Layer 9 of a small transformer language model trained on English Wikipedia (12 layers, counted from 0, width 96). Numbers have three digits each and are written without spaces.
A neuron adds its activation times its output weights to the MLP's output. To switch it off is to set its activation to zero at one token and run the rest of the model.
A neuron's activation on a vector x is GELU(weights . x + bias), where the dot is the dot product.

Input weights of the MLP neurons that the questions are about. A number n stands for (n - 500) times 0.0029.
n25 (bias -0.055): 638639475447542476383384795321471764387442740532562405433524797622474305496372031718476659254459592265648531504474293597516492607472320512472346384369426391362556620538538374472388379678730367629324233551573554336583539525504822703572380479396439649612607392710546691474448642533563459537
n102 (bias -0.041): 500530613675456592562294589528492704480567434658658401389604278180500447237538588547680456620684560504608467700756504359428317636549684563365550354539480414568587199532600317616555432274716373564703459383384423312309360572428610516443462630657342686667413302570336285369574564550524496606
n136 (bias -0.045): 455504572726618561569517500546375683348332327618262550500321401337399406593512369425330593439632245415554500377691713445671483496508492678365619455611417295326583375622508562447119585779460345769496406606459543471634648605614734453770621708415435462353450383574289243552465923414348521446
n140 (bias -0.001): 392218637572413520464602442549435484348627635500472459570456668554367487475500839690646360526613434124452552195344587423644476668383504670616428282560480670521670677697550368317475368356335588479441316417512546322611568812455630738676323423690576475664488663336558529458330347472212395500
n181 (bias -0.049): 593607312516400376621371642873771367604550794292311697579444480543587563649317342288735409431386487324515339575601294454504618559539483427484383460508361504263479452566592355352426658716812468289484462684693615378591496521533627475327338382301508677628447562496350616232581591601620346627
n235 (bias -0.073): 586226415459627443484583619183412536276698548272579454306525380476438663597594763321573648434483623262477372627411478433384732331540364463316475459450375548428487666559644496496290347828311545551606418641603383347424753673157513616418407729585619643462533513516377462509614559652876483295
n239 (bias -0.025): 563430435227447438496465416595492636799602543511594601372664570568749473579566610571482326551504443572449548640556368401564774417687564485441603562522276684599676703553382563731312363461222507296653592565489441597240488330546414442573572470398416451364496399515363591310437439474130452376
n267 (bias -0.035): 559472610368575362602710321519474493707590461500455556556427272443351661718638311589475579469434591392613532428448476350592563632500451211296449706235389405704430604335481493416664530457697657485460573485357503330391457631406500565534691444605442773545515388522583282662438477130474629548
n270 (bias -0.053): 438344688511620384612794413493411726653481519604408515455258602549535336675338462507582242442233617663432641384571425285535438610528616643388362514383500297624570575642564609580392403465500609422730549259369397258526477519429574447542486504597496604433666489518642537213431515769466570437
n288 (bias -0.083): 406518671357616653676464481384592442875692429619408622473597286639633339392366450591570496592439457652521666229809435561394576603540608379511463233458340504206580662354554350619389566573485336542467465270275571390481456492446794551524489500611634408523469703616457546460357454485442598294
n300 (bias -0.045): 325554642538352583560448425484226423531442793613558569484361561658594536442316739354627430415573492504666716586484660355467504474377543619451466380664577577841565519562884234496504527474541477399455548567470813378496508609316442445532489281305356457298442732299484438380669324500504412469
n303 (bias -0.050): 228478359566484515550500581708651504628468545303674266456392629360646268580562343441251488471476194266424529492606597288659625473591757433500309450649468526436492469436444625365846404576595477432627488670593467308328599452544520545508534539689469333344674389733568620582657580512744429215
n309 (bias -0.058): 364546272520475337847398645484541644578402301583480467668655484278504341644488438703591438436907517426507397459526548381636722344422306593400488381621760477545466484488533480623696504294531440808196328558636496528525224492323520421483559528599380488619537614692504217319253574600545476602
n320 (bias -0.064): 520636303301659347484260545419310504610545517602528568382598643627513558329214827592410467635620291517459717598500406383565580577318496640386571516651396317525268516675365333323387745608391547557512662562425594348707496435618742314749461340500374480610689617536480277554185549595512304488
n381 (bias -0.068): 555638439488383601438371459528440767524452467430456652544527402557260397416256625429369528609362435316445508557742649463641591423277722286473551306441289568281450604536496339465620399504569480347399467520351667512480321496294432431840396671550395620572747332727783363587679758728653528540

Output weights of the MLP neurons that the questions are about. A number n stands for (n - 500) times 0.0039.
n25: 391464508448580539459639234372424516531473387427607629581500389481553572428488581541629380541440671519376503205611446275223729653374811392544735650504555536313379567571339346507668441420578375605759456688304338631296639488593451507439349445406637493719541209375599585622453451628484652542
n102: 451453435488430451481622489422634619450446462525600597403447655479522386564299648572465520396335459585521553372657339520587503457536331555221531429777479625356456633290544489525481655615447563403503468482444550621418410390409646505638529494435526448479417640590503547702458448544607457530
n136: 514586607744658604452415527365569518538436379624490542368504432350354371908595433516397581581565526504363573637561462477617271344580687526379676431615390405567479602467353574573560591528668427537523323464387521591472482507490557391615769665246511419600317310436396243404391318585550657378
n140: 314660482572395551584516467431460470517439511561497523439584389670374494524440578557626579472638572547429461491479637458698389564537436446458254632473464397593534413316542412477489588367586666700586585418549480452664494480642611526427542444471352508315616477519519437181473447425669410503
n181: 496263630548370385658522239617481270650418527699685454437477525417573659613390325528654340764525489449507573441556477487528652367531566290024480587373629737448462613232597607378283467492483483341457321643399519448424340476496683720500552563662289417553407652463436609852616383665618480523
n235: 392641480449558506516406569507561453481335599578571551487686604757719417446354258538558434590605527457552386450493632460287229291323583361367500623476738638609424494483626522412478376497441444521591619641523441278570278589560605497488510444460306407541556353556590581461534370633490642510
n239: 537446389477537308513505398381465489552356532558538605581462491548381506591389503527608402513684603506645429455671636580432500645424395762415547471393542530529527598497343443603570594452613517440449414576568560435470514409467605500401551383469537587500369403508560459515531207538652472346
n267: 467320466526384600328443540503427549481290454628508525340394530670393515486508572431416465473385451419466545542548618545523641607429465350337415435687692685529457677569382463572471646535456403509472398454494575506524405506726616432510483410472604478430529617574515528464588449664590474434
n270: 366671455408375516507319490482443400378389523373724351421476427663449398443715610512596644664658405486481319469437656536379611466571398721545319460551490755458644553747446497564289542493427540633414396468315606574433734500316343584545419430702479476561562520536295541395468393513649617497
n288: 572407409742483459348639325407462377497552434603598431303465469932411758343237554489377570500556527464621382448438440562520524557645598443672588494342476486451403450592447694357555482670446480413449383541551490424497356458657657617548493484451440528584614400403503411549617304550423550725
n300: 606511509415426581332366405662609485531448439303627727374517539568525632456457526533467581331510453471621571593611539479571563447522569467347460517389381474465750338368583559309355476475509480530360393466631674512586491546384658471571471575419396497578448564473422404602460486487543706469
n303: 609630379323329802388780511612445496504704726485515515360556675570504570636467470420500388322380538545405490470641267331535372451577868620348307304504507462479660500650675599617489525350555493512448707373470668423383481669455468446691362413481430361473543507543521359569332416386425739367
n309: 595642599377425480563463303362564403128489592334543408597468515599550492650193399693312474500553414267469561570544728561575500615315638474276570654462565521627563500656399428655596737394588584428523292546450482485239482391604384569373652515522504561553303585462434594378294626643591567696
n320: 538682701500565561560500522645443661569406606562496477511216550675531521565523477406395628493500393394482584678444262465460600419323554379677181383459378503326489632644472217288643585492108531414522333564345671624549418363547579436583624413662752452227735412710625512606485443532308380719
n381: 683417497714781524478652371367406479657417542464578435443540612410500693411392296447377545550594603507460494594534321476544308366617497418752447436330634458419400513602685566574665563416486524500521600418559533520648705483619532554316592356396679468383412332269355447586374535521520364380

Each question names a token from some text and the token that comes next. It shows the vector x that enters the MLP there. A number n stands for (n - 500) times 0.01.

Then comes g, the gradient of the next token's log-probability with respect to the MLP's output, scaled to length 1. A neuron's effect is roughly proportional to its activation times (output weights . g). A number n stands for (n - 500) times 0.00082.

"e", then " Dun"
x: 545445658486454418533524373512453348583522636568549598499362463514501488456828495544506468329501586462653365489513545571419219321449359444613669596463788525403596213612390567462572509257281612632360445661423326611415469393624255420609590617495397466592444543441544458569557548665580539592
g: 525392580584645297462426550539662562718319650510453315432448391530312454524459496570276494747509557431552571757601213440506373461492470519436475375422696421244441464315316488543453496677444419547850484510391740543378492688383631599614484300406593664348431591740584716610604344414459453511
Which neuron, switched off, raises the next token's probability most? n309

"ested", then " in"
x: 484482522391488604529541502457577536588535786509536552565488412498448505310449412301631368617661434364507541344393477538316320427594549650805572460509711657298372427545418396459487535425599293331261377511551451519566575561495526416500445683535313469555324547406505562593667437807631493595
g: 314400439542262470582820367552606739507612645380746732436799617459504391588544457526575430567390529544664567706511600345491511650451526219393576534420513632546515487470577279511229511417392490364411538613385651429541559666288281595402557599358356407258586495313548490465565369675516495421
Which neuron, switched off, lowers the next token's probability most? n181

"ered", then "d"
x: 502630524509524419512472466538666527650367680592589649546535339541658508478638413514410327381573516311479564423416538418486371492620528629693616507555738662164444498375258628380526386450365344596302329530520533418505547454561308517442603670562466570416549457497647290814324477475600391471
g: 463541445430510539337463406653594416183667617512473289556547500743384447460526635577491365541739707618267592409554686576536660738396520676480441438603293500572642599347463632458503262539468448594481288405510510397396469426659517746406416301524144455593406634422711647466373315569496512538
Which neuron, switched off, lowers the next token's probability most? n309

"Al", then "though"
x: 472626404410446501634462482509545605630665765504652517376432512582556457463586396299353372541422468484506390639426620511212286572562594637653537518490630596345573277424389753566282647293550454295479589434575335483379549337445302389582538563559596502422569495312632567607521591564615445578
g: 716365416351552418497448574514419377393598576614555628446614435645530337421276437510423491501675481611300595206561797429306480669472359579409307530428342627637450531491494770643427530526563449430428448641502230358442510423455579608702590515544347460568557517376459550754547482956356524392
Which neuron, switched off, lowers the next token's probability most? n239

" Th", then "ur"
x: 552584697452397341429460338522493436447395697524412456454601360798488602472534482470429372469645469495552532423607442493338403415776589552612690518376555642560657351699380610522339676318423503379642369436568645598348587540616384407541605509512500610413374620320604194631359347607305495574
g: 416605570646547662478684383699477624645358274320503492545584312428314548484457560542637602472507325510699358561532367567482510426558444510596282135511679632393621293467510576503472404588485618407511338408596617399205488675448275704484633425430515557646576609731524460318530514623404248715
Which neuron, switched off, raises the next token's probability most? n239

" ", then " |\n"
x: 499718572483561463409472299540601446478509485596712586236587275595371534291304408417544377447485515423556450582677410543249408431490547481637539558508479666312661494544294484532402475612380358391546425503590353712359588472475485590435559754491607471407592643311488596850413599672518592546
g: 448484536717426468509752395399259477354650539470524501355540511482570411516577355226646525486656418382651435557468484524398374565492568529631598550257658401440405581733739479509556364725558393650315392468518488805563342419436643549390708343572507424444424164410591630618523592764451285393
Which two neurons, each switched off alone, lower its probability most, in order? n381, n288

" ", then "ille"
x: 500575628557502566245486450550667465448471531534824499239497225576417556148386402452393445647612762471550449422659510588235494392689492499603628637476636661341520448544339543587437527342517463402508312290612373492353675486565410493514452684511510570518488567368485496640492509554553572529
g: 455464316523256560380620563618349638227573473259442376527434510617863506360747510503623624521508508288452440275468615283472449452452686570683647511441804576464277599762529484541441404370496461701534398479441466251809474533618556525582555465477520419625469520447458464467517694443443340466
Which neuron, switched off, raises the next token's probability most? n102

"ased", then " the"
x: 477414473427489421524564644432451522480504724527520521531516205518567401411309275378544469530502502458641504507372518495148411338539290662802536513534680624284507467627396612356471627378546383524413413469641431571463549671407502539556481695574522455579467487371472490789714435572542560599
g: 574528483274688373445291542241427447432654430575574554451718554391309332562554370791250650372506202492587447740471493594447271693618410797622386654480712540471491372648573548374617508331507581443362485691536423404497437400468417528419577566522683698345511455573447432422585667491386553558
Which neuron, switched off, raises the next token's probability most? n25

".\n\n", then "When"
x: 473457717331627365321528564431575523458578745490594516436605455679481619218341433430265501684598459417525520536416532583264345414450554585382474533424524594341418278410466580594522615471273506409318452479604504547498510621413524433439490628624672439490441469509565403812524691650595676612
g: 481332438448472408457296485461308491462447463773383428400381656469711466497535583300324594676701562773322724546486476424487591470147297526470637435593494501643598607360740546476469421572501485558523612236420396409394499668315454530580306574387382621701500367721553484501742600555472557678
Which neuron, switched off, lowers the next token's probability most? n235

" B", then "erg"
x: 653567657333574451676618231508464487584416601527539491444342438856501547457711395435347472474426654450514412395608505556352328561817657524535675505290667550511606452559418539423549383184393418457669515401509470557440396382571420442390594544579692622360410509367453451472435341619414667540
g: 673707640201385657597520385364555620609388598336550471449621557419336648455303554472279605503391502474703349761403566363598681683466440846449423462452454362385562406517392494585653258511600388576560336542451539626522631572356473580562432673599516427237562449480320632510455430406557693259
Which neuron, switched off, lowers the next token's probability most? n270

"ability", then " of"
x: 662612503557535689463592320314407327519466599454413359589599452517557463201557461340607450439641562446583556416417585582187307515554204761737492401547612611317500480638354464462357609516513476638302445510637463654436454590541428530486546571461530490402335462563476529747515434605513584593
g: 529447651608379588463726487383449472645479755450717377454648611441413532610658429487707511411724398489375422734435522571553457432448407465418446407698750636397475522566571479523533626411280613300477554300697458371505441344539194563300673510413406535460519452417368838363395711554314391336
Which neuron, switched off, raises the next token's probability most? n25

"ume", then "."
x: 571500518578516560419652449437542486397493675426560519445377459678568563407582406388632512320560446564564511420521456705254267467406319502762574527563630650474559544469439343358515769519495480501142423750480391617341385589515294340622642608614435602375306479411480539617608468576526434638
g: 603627392543378427594222392404546558462515320557391561242338336568614618294568681353303494589374552581545581321645336429564520367544669815454459509257503536700522590628452496345671398588742496553414387514496355756469414561554812634598425383708444464634447414588420384577608435627409418423
Which neuron, switched off, lowers the next token's probability most? n300

" \"", then "C"
x: 595462614498509342533504445495562463439410642474764574468607474769373551373477466488306261599608536528489443620558427433498180500312463610681561511547581544277584337448456552450389582441227510447315643534571532512382502455453403353513409699673635457428420540467529428707488451648698726516
g: 379458640283443459486424406415644606544494633694811285520673430562325326551457497604656465528527625353557451363634556407636501532635445483498397497512375649550578312537489368663548333504471319786456786626683340316588368753331552573652576482448610371578455608198465434469535423487316289440
Which neuron, switched off, raises the next token's probability most? n320

" s", then "elling"
x: 531788463498334510453456389651441411686503638432708467405474228811476461348557620458471455634606540403636352418397415484287276501472529562570541627458577573153621434633367410724595699420599528414469568435471431471439512391620434518622519529608634581551369507359478449511269447594584403582
g: 615500267365540542468583516645288674603407476495423423520531432536547604409507559533549432285738562540488573385539499412388799263562471491529541802422393532582441578504515424502655458793494526574488270478687217382588175571329668325715221588506540683420520449541443256511562557495651397521
Which neuron, switched off, lowers the next token's probability most? n288

"18", then " ×"
x: 417539660443674536424710372423789463618408534485630509415497295627457537252533573325497534429648631452603527313465612614404391415437475555758434563541597586457386545628513808450408494454555340494352469406446560560359523461554337350503544421547383349376492742286415530677467293617567580466
g: 695453695541680235581466668475539560426353222529386358471439657376563552358632578369613511567600151808507730512443336607548608437403298629701525460507390442370372393438784625518652409390590426468514766514522461390627250682479481554360420453514574460403383436651557447493606434475438431601
Which neuron, switched off, raises the next token's probability most? n300

" am", then "m"
x: 610730737525477585562575469652502489445440522643594323419434410599561471543650333406351504423506497599466367521476385470332321498454693441690524474471596658295629487563244304590385406216538494496496401488594546692419579437314389376593559545583676345540430332418655430756451525610606703454
g: 302500477471311594427324753494518423491758647491431598301552605654438586541679604526480458368531582529417622555450365352543470702605628684433449402395485589654411696632310734605465403551739498578463561337225494461215493307496404653468478422604365431355339566501705616534172325486529581548
Which neuron, switched off, raises the next token's probability most? n381

" n", then "u"
x: 473599740442517353521470188533415304545572493556705407377519441752469526531497506445451524579532614484640332554427511510330152464573540457729742517376550645391576566562495448466518770356558509352583429342468391416609327433534554477504704471579499434531542375371574487398326241617686557681
g: 450322808856492488264727558488393463595550442549525458521311451369621576665507639380564388188359504450525757440389502543284596380493476485635586644580595631367549579518510513435468680358621532431411304306660392298561532415668473350508697568338441453791379620672397456469457477468429425562
Which neuron, switched off, raises the next token's probability most? n270

" well", then ","
x: 553757605415436491582433511541587449536515701579581462361491373396576544319567482335557391555514566286606579585288537515370531617534371686722512511425428563317387612473480559514328496387674685472358356581484271646407370515534338352530553715564462476518301350342484515779575405727573535481
g: 802408659452470477394569454375500486326376450581321576642196328692348525276828601365568637423529300729237552359680372647508408290479514732582553428472494480634594661449361540589585469370540630459391622471438464681565669520504524621380404277542323489603441406696454511553492530443561603493
Which neuron, switched off, raises the next token's probability most? n235

" to", then " str"
x: 452494589343521476445542420519434518409543520564505568350466400441552399446296230344381448590540599491578475544374683590321240500524401647938486579401522653367612436665369510635478583510577558684464475582578409613492528589493363464603498519555551517405303636379488386687300627622555457538
g: 445610516740432655551420398666389707449397371419511312728448331455351624387494482313600607645753296374475459479449706594433534450346424427652537528711355373421638620510453478611530544338694499501559376273520642425379405670534673252461495569482560464636465366748368527498524268271676677598
Which neuron, switched off, lowers the next token's probability most? n136

" Mc", then "D"
x: 536657732357593417499656201497471471567534632409593470448535311569563560266686462693261382634566544526461527398654434630491427587470462659591608425364681633549533237563473607564445537497446459539411392455572544357342364399428398373456730600674505575446300487439455354620396311619400649594
g: 625414490341560521489430502774723571497384648372485552557469457463223560367508502537561487396465621814332380399495495492704428356559622583507495469784391653378400305526320379630521508817376681463659330505486470430370497468430591764463258430413400453601660593271424542535658402683347417636
Which two neurons, each switched off alone, lower its probability most, in order? n102, n288

"est", then " format"
x: 621594492450539537364476502360484400421457652539361551486689418584513566459756638269526531387571575466670447404413572461259313556539416565666511379668633447373457420761265616282577723369407402436424400566556535642523526363478351451621493710450452363472408548616595401852421415502527480546
g: 395584316570648568641549681499553428424514360329371637798648619429692732593380503386623572321514340734468512523539561421584724538546282303559363323568330232485333461490625393578485360484551541479503628757343481598764607312601488592569305645554485424417440449395523428518436538338243500526
Which neuron, switched off, raises the next token's probability most? n136

" v", then "ä"
x: 638699627413709465340459133541478491575512665540604431364474408779568472467571554538497544469464597419482381411272357523318370540404501532694590503628639523325635590506292538543481582165405604518483415591521458415555399407483579425492441648600498299529443371532634456783372460745565471551
g: 637626549592431188526582536431672658368476202466585614350581628624424617450458530595506635467375348605455399489674353432390441531678645424260451542443652779542241463483480414490434463316429529371714674594235390372549456847541501563596457625410590606237512529583677472458486333397591449527
Which two neurons, each switched off alone, lower its probability most, in order? n140, n320

"|", then " \""
x: 532480628484630305454495560512578515473470658489557511303540454568581377368389331381438321563521520523516522447393594507159257533470396539772557527452527576282552361542362544476466647511305391446409519571507648648481510457495405324489475619547615477448620667520701394867471526702635482663
g: 638450405416456608582333427390488382386348484338608682537463523530607534584405447360306225278839458496484531624871457351349495524508600479438462635536716432529344572719569599492518471401440442612448528398442406613652449547443505542604482576457667329282608159613236614604503539690604688557
Which neuron, switched off, lowers the next token's probability most? n381

"D", then "om"
x: 493653443441578389544522199339550521478484703559716582456509525882404497429685558412572382469641669468504539287316521500364437500600450615652609449506588449331544328500395541355362744414272426411578440358574513490508553388553382424593506520555469493327635489532603369693354642587635445482
g: 489459592519290657709446311382436560521575740348459594547531662362560573526416566473548458354556481454628279616446373458425396518447520515564566384276336563771415316482444481353603676615641468577515384495621803630411309375474341401559597682391529451607686428677605270259338737713336485588
Which neuron, switched off, lowers the next token's probability most? n320

" as", then " they"
x: 560453594452418548478588509447487473399626618381601540583446455414595556310490215363305475567640352502500365543507481598157394546523537528811590558523585601326526400683342443536448556368546458375370424397648436640470488607386293380553624573558631533425575473380455525754401666734727544499
g: 529523459404417510435419620345629487575616533337430375452447524406392587390493303515353599437784438518508445433484621446530639608595435637392579447414439484792578446361596636583533283654559588468632583326568291462499344510397423657552492337629220343975378543697539571501353701676353642313
Which neuron, switched off, raises the next token's probability most? n381

" Be", then "ah"
x: 450562589518361499508550491414533408518403798573531675457432421710451490372712508505435396267423574403483339524452449556467349378581452626653680567544723528292645371596325539577407466345389463379544365455434457426509501494523340285442763704674629526570376595366503304641526618623665556478
g: 570605611309596356422474609401403542478533523485441651526551431648533409589503304600571487491548721417626422290379555104466393550702754497516248486603554589651434386696502404463570349422509747585682628604556593268430666525496480488330603302471413761619696414396365418441619450498392246356
Which neuron, switched off, lowers the next token's probability most? n235

" and", then " collect"
x: 586510558442496591350541447468592349534623519589522516507567502385506513286374269286567450411583439507503420414432582565130300547460308664913572546468500493350494575571387560700374627484613598586476425588507540560401578516505446454555657581436610529529358431400396372794394502590615564518
g: 470498380685404680656620619616370625630488366651428459540536269447556675633360650675465632477470660330366430863363571582482467482506441465601570711505634559479511439646365549496376716728412517566359558699437449560633591441425439429568356632367408559343328318267431495402262529346277344330
Which neuron, switched off, lowers the next token's probability most? n136